Layer 3 of a small transformer language model trained on English Wikipedia (12 layers, counted from 0, width 128).
A neuron's activation on a vector x is squared ReLU(weights . x + bias), where the dot is the dot product.

Input weights of the MLP neurons that the questions are about. A number n stands for (n - 500) times 0.00084.
n13 (bias -0.067): 395 593 327 481 524 454 624 490 431 615 723 437 592 569 273 459 611 334 596 449 728 429 630 524 385 680 570 609 369 526 552 425 471 660 342 453 465 710 507 398 520 713 543 490 391 520 410 670 447 427 461 520 593 338 444 569 342 283 500 417 373 514 480 563 416 471 537 635 586 513 490 490 539 466 422 301 654 432 522 555 778 512 306 336 524 436 391 285 532 623 521 629 517 473 359 432 248 315 448 431 611 443 480 592 556 417 712 466 385 609 311 503 528 573 531 774 563 707 629 627 468 361 584 532 603 514 558 649
n18 (bias -0.040): 466 352 633 467 447 449 670 522 564 537 523 533 440 564 544 478 630 596 560 648 380 609 537 602 552 426 235 509 688 592 399 489 503 521 483 477 533 581 546 280 448 477 491 526 335 500 410 634 409 517 514 532 565 432 537 521 405 677 580 528 410 349 540 503 348 630 534 542 639 446 298 525 640 272 452 497 497 408 291 364 508 405 562 335 488 381 573 553 606 492 476 684 529 411 331 360 437 414 537 455 438 405 561 427 564 516 655 349 470 534 349 547 634 514 619 480 611 520 458 449 561 661 644 462 583 479 398 631
n35 (bias -0.047): 622 447 460 325 716 470 268 527 638 454 551 548 721 567 550 503 592 482 645 412 369 411 222 533 344 504 425 399 528 493 445 514 566 286 643 613 603 392 496 657 443 834 621 525 634 469 565 493 691 598 462 605 626 278 331 440 361 500 476 722 473 626 486 489 371 584 607 618 320 571 460 665 659 403 414 586 601 552 542 324 630 484 408 347 375 483 424 798 204 517 493 426 582 467 331 377 579 308 429 462 434 478 580 626 569 779 336 334 441 465 555 585 455 368 714 464 384 522 337 419 514 342 471 577 444 598 464 451
n39 (bias -0.069): 569 569 784 547 411 379 312 382 688 295 504 461 327 485 446 411 160 488 432 642 412 276 361 534 337 467 517 404 733 396 364 305 644 415 709 553 686 440 465 232 401 595 827 624 328 600 385 659 390 573 661 775 632 389 606 580 521 309 151 414 559 446 649 443 377 571 636 334 549 790 248 577 708 554 409 628 433 600 403 441 512 617 492 456 508 339 307 509 461 536 597 601 446 538 582 609 362 580 327 637 784 314 604 467 694 558 488 550 326 536 472 599 317 496 415 344 712 392 641 537 626 536 483 407 446 719 655 644
n56 (bias -0.040): 615 631 554 305 320 636 581 547 512 526 472 474 529 509 370 465 687 612 483 642 488 656 543 497 454 406 564 344 410 395 490 616 476 644 297 457 487 619 526 590 454 457 389 494 307 623 457 331 518 494 443 537 596 533 360 632 629 606 402 323 415 410 574 300 463 530 263 310 628 607 494 482 482 540 642 339 534 506 520 386 430 415 392 650 605 525 466 410 610 580 490 636 580 232 396 472 577 451 595 431 399 581 590 628 466 602 673 338 519 560 404 397 405 550 708 595 460 379 564 570 594 503 571 390 443 390 628 533
n60 (bias -0.097): 487 479 376 646 403 514 517 529 633 476 439 648 658 480 348 504 615 513 519 375 633 551 534 391 372 572 276 491 291 371 611 504 479 638 558 504 421 496 527 275 186 504 450 560 370 734 781 391 402 580 441 809 652 643 661 664 727 652 298 496 968 457 504 508 460 237 419 62 165 615 224 340 396 793 577 276 369 400 684 615 306 591 456 550 686 723 557 477 689 558 253 618 565 633 482 325 356 525 649 554 663 673 462 300 662 699 521 361 620 444 317 418 527 471 438 397 585 543 370 432 389 618 513 508 357 526 478 486
n170 (bias -0.090): 437 448 384 462 314 470 637 489 324 615 557 571 255 455 492 523 376 524 407 310 442 582 639 435 363 448 710 422 531 453 600 407 539 508 358 420 483 395 624 630 198 585 466 512 618 402 435 769 293 547 394 744 663 685 302 466 584 634 678 278 405 468 597 528 522 569 388 529 230 452 660 599 363 407 563 302 869 683 797 541 579 670 521 500 483 557 365 308 568 395 153 690 460 316 458 467 442 491 515 257 413 561 641 496 485 515 315 658 380 387 527 654 657 588 317 560 603 602 538 760 415 342 637 534 489 652 913 436
n211 (bias -0.070): 553 471 402 445 674 583 532 689 624 679 361 702 383 411 825 306 423 333 673 509 440 298 279 508 288 696 444 387 532 444 496 556 496 337 377 414 509 474 298 132 347 300 662 766 478 472 487 408 549 565 669 517 602 473 679 596 731 437 556 496 567 287 172 586 608 575 500 355 545 496 706 293 645 778 522 612 459 364 743 509 707 489 487 613 521 505 366 554 665 548 394 549 376 419 539 719 488 339 361 331 449 379 604 600 408 399 413 300 427 576 636 682 373 629 247 446 508 421 560 529 591 784 703 177 431 466 462 478
n322 (bias -0.033): 521 517 461 546 392 401 232 587 453 487 653 445 221 529 563 464 460 359 442 556 527 584 597 617 355 445 624 418 466 666 540 547 456 370 350 670 500 383 630 354 472 577 662 367 609 708 421 507 462 428 401 426 728 519 817 500 277 634 550 338 454 331 458 627 549 676 629 388 493 597 582 737 551 693 310 556 576 470 545 399 572 558 414 347 514 393 465 602 665 429 715 545 384 196 507 404 433 136 589 347 644 563 486 398 658 447 591 683 525 319 605 523 404 517 438 545 607 433 569 618 467 534 574 602 497 521 340 445
n357 (bias -0.054): 552 339 529 519 538 743 559 407 646 493 392 593 381 470 312 363 814 584 366 657 461 459 488 339 132 303 861 463 227 634 504 445 531 639 438 444 584 462 496 411 492 631 461 557 682 393 456 673 303 572 634 331 448 247 696 591 776 680 438 255 523 492 802 572 549 535 451 525 428 460 616 580 508 541 632 366 394 402 582 792 456 578 697 792 358 582 442 364 572 363 776 420 545 472 308 322 582 523 430 456 609 280 662 636 507 362 532 504 441 434 465 601 311 469 348 528 263 356 424 452 519 472 683 213 572 442 653 461
n399 (bias -0.051): 551 436 599 792 661 580 484 420 648 337 418 324 268 485 678 489 496 741 482 543 345 574 722 349 295 675 395 484 508 535 475 488 434 779 408 516 475 416 483 525 552 520 483 585 727 433 595 492 540 626 484 626 350 354 781 418 732 484 735 385 709 569 605 484 586 526 604 802 563 333 418 587 305 597 601 548 526 527 311 504 800 426 566 293 351 453 296 787 327 302 360 583 753 615 576 504 354 270 573 496 409 641 625 427 341 337 339 297 409 352 465 477 390 424 666 500 484 674 617 372 404 468 383 292 362 365 377 496
n405 (bias -0.031): 465 661 687 488 654 675 487 494 734 593 719 385 524 497 408 359 557 551 414 535 588 518 506 305 413 539 398 427 468 519 322 415 683 584 441 455 383 300 510 527 588 500 607 562 575 646 301 540 468 452 582 497 591 490 336 551 497 487 416 342 435 608 386 481 473 552 591 544 313 697 497 423 402 507 309 399 269 424 538 691 603 637 584 414 557 350 659 609 538 553 530 638 454 455 651 285 503 362 598 421 530 451 383 612 590 472 389 500 537 359 519 469 359 614 405 409 561 424 578 768 600 458 467 267 467 660 427 269
n410 (bias -0.029): 432 568 425 631 401 587 319 411 637 478 546 414 485 539 416 562 500 459 709 333 400 580 459 679 548 336 616 402 588 393 457 533 544 668 636 163 376 695 412 562 507 636 515 389 832 530 496 493 493 514 534 651 470 329 640 709 572 615 201 380 418 503 486 643 603 478 321 507 415 750 356 541 372 573 536 403 455 530 600 351 395 487 696 513 397 443 342 395 377 480 550 463 445 445 594 472 596 445 572 379 656 375 530 458 573 389 510 542 407 403 453 609 456 382 565 583 790 615 633 455 569 419 507 643 625 373 504 230
n415 (bias -0.039): 562 496 349 504 549 299 542 500 419 691 346 434 559 574 404 534 496 465 531 436 411 382 480 407 284 484 442 500 407 627 685 446 569 376 892 714 488 371 547 229 552 548 757 452 325 539 432 492 571 258 578 456 568 568 512 293 583 596 622 465 557 568 672 712 600 427 313 549 571 654 394 367 299 819 312 248 361 646 751 537 336 573 607 624 258 542 496 461 533 669 508 520 548 400 554 459 542 381 507 578 594 612 539 460 632 451 22 379 685 293 620 511 698 277 442 540 649 741 558 512 527 383 444 541 430 443 739 386
n423 (bias -0.089): 429 547 610 593 588 419 546 398 413 650 762 665 329 512 552 411 164 580 632 348 566 488 585 504 537 530 509 500 542 683 473 463 263 571 459 304 412 536 851 487 320 435 523 655 299 563 431 648 156 365 179 556 134 808 411 444 179 638 743 441 634 548 332 399 476 321 397 588 538 492 430 310 450 792 617 590 519 405 596 782 681 516 632 492 434 454 678 370 540 417 231 331 509 471 554 452 697 240 582 400 601 509 421 413 255 512 667 448 527 625 429 717 654 390 598 764 360 344 429 487 693 349 594 427 587 596 735 468
n465 (bias -0.073): 507 213 164 679 412 508 363 589 565 377 709 345 535 444 395 563 289 412 586 628 306 538 460 515 401 555 329 560 293 316 496 482 413 631 532 378 710 399 650 442 522 702 555 478 846 446 500 447 625 372 366 598 683 480 621 479 489 751 514 426 423 391 478 529 559 608 608 669 618 596 477 771 623 388 664 698 354 489 500 584 456 507 347 308 385 118 258 569 613 378 431 581 452 410 434 557 357 287 493 536 508 623 579 797 572 676 459 568 569 420 561 514 492 426 481 496 441 492 651 367 568 599 519 367 479 515 614 449
n507 (bias -0.062): 601 432 634 387 687 525 334 408 500 484 531 432 648 561 334 635 542 470 470 559 610 541 649 277 617 480 550 535 540 367 447 404 370 308 694 527 454 597 442 389 648 448 685 445 522 386 611 378 384 601 580 455 540 349 300 430 435 535 309 358 494 382 565 480 573 404 449 521 564 520 399 736 430 610 514 700 526 517 548 292 520 654 687 430 659 715 232 351 468 599 525 419 614 225 594 685 625 327 372 450 405 514 490 462 624 510 600 375 514 437 427 723 464 448 632 421 676 493 550 463 572 645 452 713 287 514 329 504

Each question shows a token from some text and the vector x that enters the MLP there. A number n stands for (n - 500) times 0.0091.

" later": 439 729 575 568 569 384 550 570 418 616 288 608 459 486 373 136 476 516 341 601 553 570 407 533 452 401 441 526 592 269 581 617 448 552 503 544 440 370 722 517 394 368 488 486 737 402 419 499 572 369 432 583 675 637 558 396 584 649 585 442 308 442 438 548 446 441 588 508 663 517 660 689 396 248 625 541 457 575 472 524 283 432 498 700 504 341 511 522 347 599 620 425 535 682 590 513 584 621 610 447 540 519 295 470 521 394 601 343 574 512 604 580 456 606 560 458 401 674 473 421 371 331 520 500 468 334 450 562
Which three neurons fire most, strongest first? n465, n56, n357

" were": 459 743 708 529 463 238 600 630 557 440 340 555 407 402 507 179 528 546 325 554 639 264 414 633 513 527 413 327 516 427 485 521 473 511 668 402 417 515 726 455 418 344 420 548 677 217 383 439 562 444 445 521 547 549 629 519 546 535 538 420 330 488 546 506 505 473 657 387 535 436 371 516 453 300 519 605 428 602 461 528 406 563 477 529 556 466 541 469 316 694 666 437 511 736 715 549 509 605 677 406 505 575 389 488 623 508 584 611 516 373 459 635 459 487 493 561 508 761 599 539 494 465 405 630 314 455 412 419
Which of these neurons fires most? n39

"\n\n": 365 550 651 342 508 432 639 546 498 580 385 684 588 423 499 332 573 392 363 502 716 499 422 565 502 370 431 322 574 547 437 538 485 560 383 564 457 337 628 617 195 480 601 466 579 214 369 467 457 386 422 668 475 704 577 546 472 492 544 485 339 517 535 705 644 385 639 564 641 504 605 634 633 209 571 575 344 503 478 526 411 535 531 418 539 496 502 509 363 639 596 537 633 565 730 391 563 605 664 372 504 433 460 453 539 295 491 547 475 497 503 382 374 631 388 596 449 662 597 464 321 465 523 727 432 399 390 452
Which three neurons fire most, strongest first? n170, n405, n322

"u": 419 551 591 396 518 365 557 558 397 575 247 574 597 502 403 237 402 470 276 569 728 420 522 443 617 426 448 559 555 327 591 643 257 709 576 635 591 487 815 577 339 457 434 464 638 257 498 317 619 389 415 440 545 696 448 506 501 493 602 374 417 437 603 466 435 638 498 435 563 525 609 542 519 437 479 601 373 521 479 545 340 493 592 682 710 435 432 414 360 668 683 504 552 627 676 566 503 547 530 585 581 575 502 399 636 398 660 517 470 463 478 545 407 440 423 491 363 592 501 372 440 644 361 546 410 404 335 465
Which of these neurons fires most? n507

" was": 483 761 684 467 463 272 620 602 562 497 372 615 473 357 501 265 494 565 378 541 659 300 394 588 477 480 384 331 480 431 519 570 486 557 583 484 500 569 768 484 339 335 399 527 709 271 420 454 542 374 423 570 571 530 571 460 596 605 602 414 339 461 605 513 501 546 700 344 567 473 378 570 459 259 563 523 426 628 476 544 395 488 415 507 535 472 519 460 239 724 650 487 548 693 697 545 531 620 678 359 436 577 394 489 583 447 555 553 427 403 429 558 494 438 542 566 503 755 561 568 399 480 446 662 353 399 398 422
Which three neurons fire most, strongest first? n410, n399, n39

" squadron": 355 591 685 424 441 498 586 476 653 537 348 517 485 464 467 145 576 452 388 414 600 216 380 451 538 396 555 393 461 413 546 609 347 587 587 596 519 354 732 548 518 539 447 527 600 438 470 501 597 492 429 491 510 654 427 384 337 649 648 458 382 532 478 500 540 628 710 555 616 286 608 498 484 348 475 484 492 474 537 447 295 472 554 486 567 358 536 516 409 509 688 480 614 795 677 590 616 565 569 460 379 425 427 462 616 524 456 567 644 560 622 519 510 678 479 413 306 812 454 344 309 556 414 511 484 419 342 484
Which of these neurons fires most? n35

" 83": 404 714 520 416 452 266 418 597 601 579 367 516 521 500 615 292 609 499 308 499 654 450 435 497 564 456 429 441 426 393 610 510 291 609 465 590 381 510 759 514 392 449 491 518 707 253 302 488 534 451 368 629 589 651 493 339 492 629 479 475 434 523 442 327 556 511 491 356 606 501 590 531 579 374 589 619 393 643 571 528 398 320 630 692 619 343 449 344 413 567 683 559 580 698 549 379 552 624 523 546 450 519 449 497 537 580 596 514 643 615 435 514 526 620 336 440 405 722 468 325 404 623 515 665 464 347 283 475
The most active neuron and its activation: n60, at about 0.22

".": 366 617 531 472 562 381 584 551 459 506 415 640 624 539 515 345 605 504 389 577 683 417 331 552 463 286 511 306 719 547 377 497 391 568 387 618 479 286 772 585 252 366 626 583 566 280 389 483 694 471 415 577 584 657 607 332 474 513 529 513 227 551 589 437 428 443 555 469 677 526 597 589 545 371 556 561 322 570 547 617 413 501 541 508 529 488 497 530 368 587 541 559 612 630 605 458 561 507 582 342 415 458 378 440 624 402 564 568 562 551 546 525 366 503 367 704 438 730 613 372 323 457 409 687 405 385 390 405
Which two neurons fire most, strongest first? n322, n35

" when": 356 692 586 353 732 391 622 521 479 571 376 677 558 495 425 179 651 572 406 418 656 418 436 391 478 433 391 351 530 545 423 665 420 594 469 447 588 520 693 470 427 472 486 441 614 368 445 581 752 432 336 631 563 707 430 511 444 424 645 528 257 544 495 532 351 450 624 490 691 664 538 604 513 304 483 647 372 488 601 363 314 333 593 525 488 520 577 429 509 606 458 486 610 589 554 439 565 677 478 380 566 563 337 624 577 455 499 485 495 617 507 595 397 457 441 626 488 643 483 451 299 505 444 597 372 500 264 359
Which three neurons fire most, strongest first? n35, n405, n18

" in": 374 573 656 354 631 318 570 787 418 583 398 500 514 366 389 148 575 442 351 547 864 446 550 471 505 409 512 426 491 460 447 527 347 507 417 484 467 339 675 418 361 441 525 491 626 380 482 399 593 451 439 452 734 644 543 490 560 586 670 489 400 532 467 439 613 594 589 400 724 612 583 595 407 321 445 557 387 449 684 495 486 364 506 628 498 510 427 451 398 586 659 534 526 571 702 507 538 689 603 442 437 563 420 457 636 465 529 608 484 536 488 547 391 503 455 669 364 611 531 377 419 531 414 588 330 486 274 361
Which of these neurons fires most? n322

" is": 529 708 610 523 557 239 593 489 518 418 397 597 541 397 444 122 468 531 273 506 693 247 403 556 580 487 543 311 536 404 616 553 391 536 543 447 397 523 719 470 417 302 445 530 688 270 442 484 612 375 454 495 567 662 622 399 508 581 608 454 408 536 507 452 576 495 603 353 663 491 301 585 463 354 488 511 497 500 511 589 407 592 521 640 458 506 486 461 251 609 715 488 477 627 691 641 452 672 579 430 512 666 393 465 571 454 568 548 397 493 435 558 369 421 578 526 501 725 566 480 466 555 423 664 436 545 398 372
Which two neurons fire most, strongest first? n39, n410

"wo": 529 627 616 386 661 437 503 573 533 591 344 587 559 498 348 184 484 380 281 515 648 374 361 354 537 475 490 360 587 557 649 613 288 594 597 634 584 543 760 520 443 476 441 586 493 244 490 451 609 515 459 532 525 539 469 500 417 494 515 498 399 466 547 580 441 682 512 347 660 423 641 634 576 337 442 543 371 404 629 519 385 440 645 713 644 348 466 412 390 597 634 473 602 732 556 550 639 540 404 385 521 457 408 419 515 392 573 465 564 667 557 489 554 567 379 405 299 699 447 295 457 582 564 573 374 516 353 346
The most active neuron and its activation: n357, at about 1.2

" &": 477 674 581 438 565 322 664 544 371 493 317 429 514 365 373 260 551 474 335 579 644 524 444 529 739 317 492 435 530 466 569 526 473 605 630 566 506 502 711 504 458 467 491 605 699 316 410 355 446 497 252 458 614 728 526 332 473 503 618 516 265 575 368 596 481 550 555 399 687 403 660 506 641 315 561 498 335 458 595 519 345 430 661 643 522 534 403 438 299 665 513 429 503 561 635 436 635 632 577 487 570 537 368 445 622 397 478 500 503 675 510 443 561 536 545 616 416 633 478 349 424 620 487 598 321 475 301 477
Which of these neurons fires most? n507

"2": 359 598 530 422 509 318 470 459 382 533 235 505 564 428 503 247 655 484 352 486 707 333 378 484 588 466 468 431 594 342 665 512 229 662 484 563 567 430 706 483 405 516 362 570 595 233 429 490 608 423 348 580 489 621 554 471 546 639 599 491 354 598 528 406 450 635 512 519 589 439 618 589 553 199 413 545 402 604 455 467 377 420 611 670 587 472 334 477 438 670 691 588 667 694 638 490 525 559 505 400 471 659 536 558 533 443 563 536 523 615 513 394 451 545 477 532 465 736 575 331 427 636 441 589 394 372 392 506
The most active neuron and its activation: n56, at about 0.043

" discovered": 552 780 596 466 510 361 605 373 413 610 357 506 577 520 512 193 604 576 457 488 612 440 464 538 575 258 399 439 473 312 555 627 381 545 656 490 449 512 726 610 367 428 422 602 776 341 336 512 663 476 421 539 613 618 538 672 407 655 609 350 415 414 383 547 535 589 563 468 599 557 493 613 582 377 463 435 448 510 539 551 405 496 410 584 527 407 326 638 341 409 602 339 588 687 703 634 558 566 662 411 461 476 447 322 472 438 584 527 593 362 502 527 282 590 415 507 439 677 525 510 389 556 396 573 449 322 377 443
The most active neuron and its activation: n410, at about 2.2

" System": 393 674 599 412 520 403 556 451 415 450 423 509 516 413 525 197 628 500 452 379 621 392 489 572 664 409 418 466 584 426 567 395 374 533 664 488 491 388 738 481 381 441 403 629 634 377 476 441 513 513 431 374 521 769 467 231 457 590 653 517 384 570 334 525 499 742 575 456 625 502 629 533 623 225 439 461 544 519 705 532 293 572 566 429 490 441 401 592 462 583 666 633 531 688 755 571 462 735 618 354 407 413 496 516 550 529 488 534 558 566 599 453 435 635 359 384 398 616 570 311 362 486 404 433 505 452 405 485
Which of these neurons fires most? n170

"ison": 323 597 593 524 711 488 708 457 589 505 496 462 470 560 457 226 630 413 454 556 439 396 343 506 573 415 428 387 561 382 594 620 346 543 472 420 597 426 680 502 304 438 370 628 554 289 366 504 615 485 435 545 749 715 393 403 594 556 568 516 267 430 490 606 398 542 579 596 594 463 708 601 475 226 462 527 412 446 455 551 349 734 471 531 592 446 524 470 449 489 657 501 577 708 681 452 588 587 603 356 427 386 437 433 643 450 519 700 587 486 473 421 464 510 352 517 472 618 577 403 429 575 380 676 451 331 307 503
Which three neurons fire most, strongest first? n405, n18, n465

" came": 459 686 542 514 515 271 566 530 313 646 326 467 491 519 494 272 452 531 414 486 669 224 411 429 481 493 424 409 416 409 464 632 276 623 652 541 480 478 709 453 460 335 397 554 706 333 547 590 764 509 444 473 622 617 480 490 473 578 507 566 492 382 587 373 597 451 515 377 512 433 416 604 492 338 364 494 429 476 574 617 401 627 361 568 483 453 474 432 343 622 703 454 532 795 686 627 603 667 698 388 510 531 426 312 534 468 519 559 498 431 526 468 561 477 697 475 517 756 464 472 447 454 351 670 466 430 477 452
Which of these neurons fires most? n415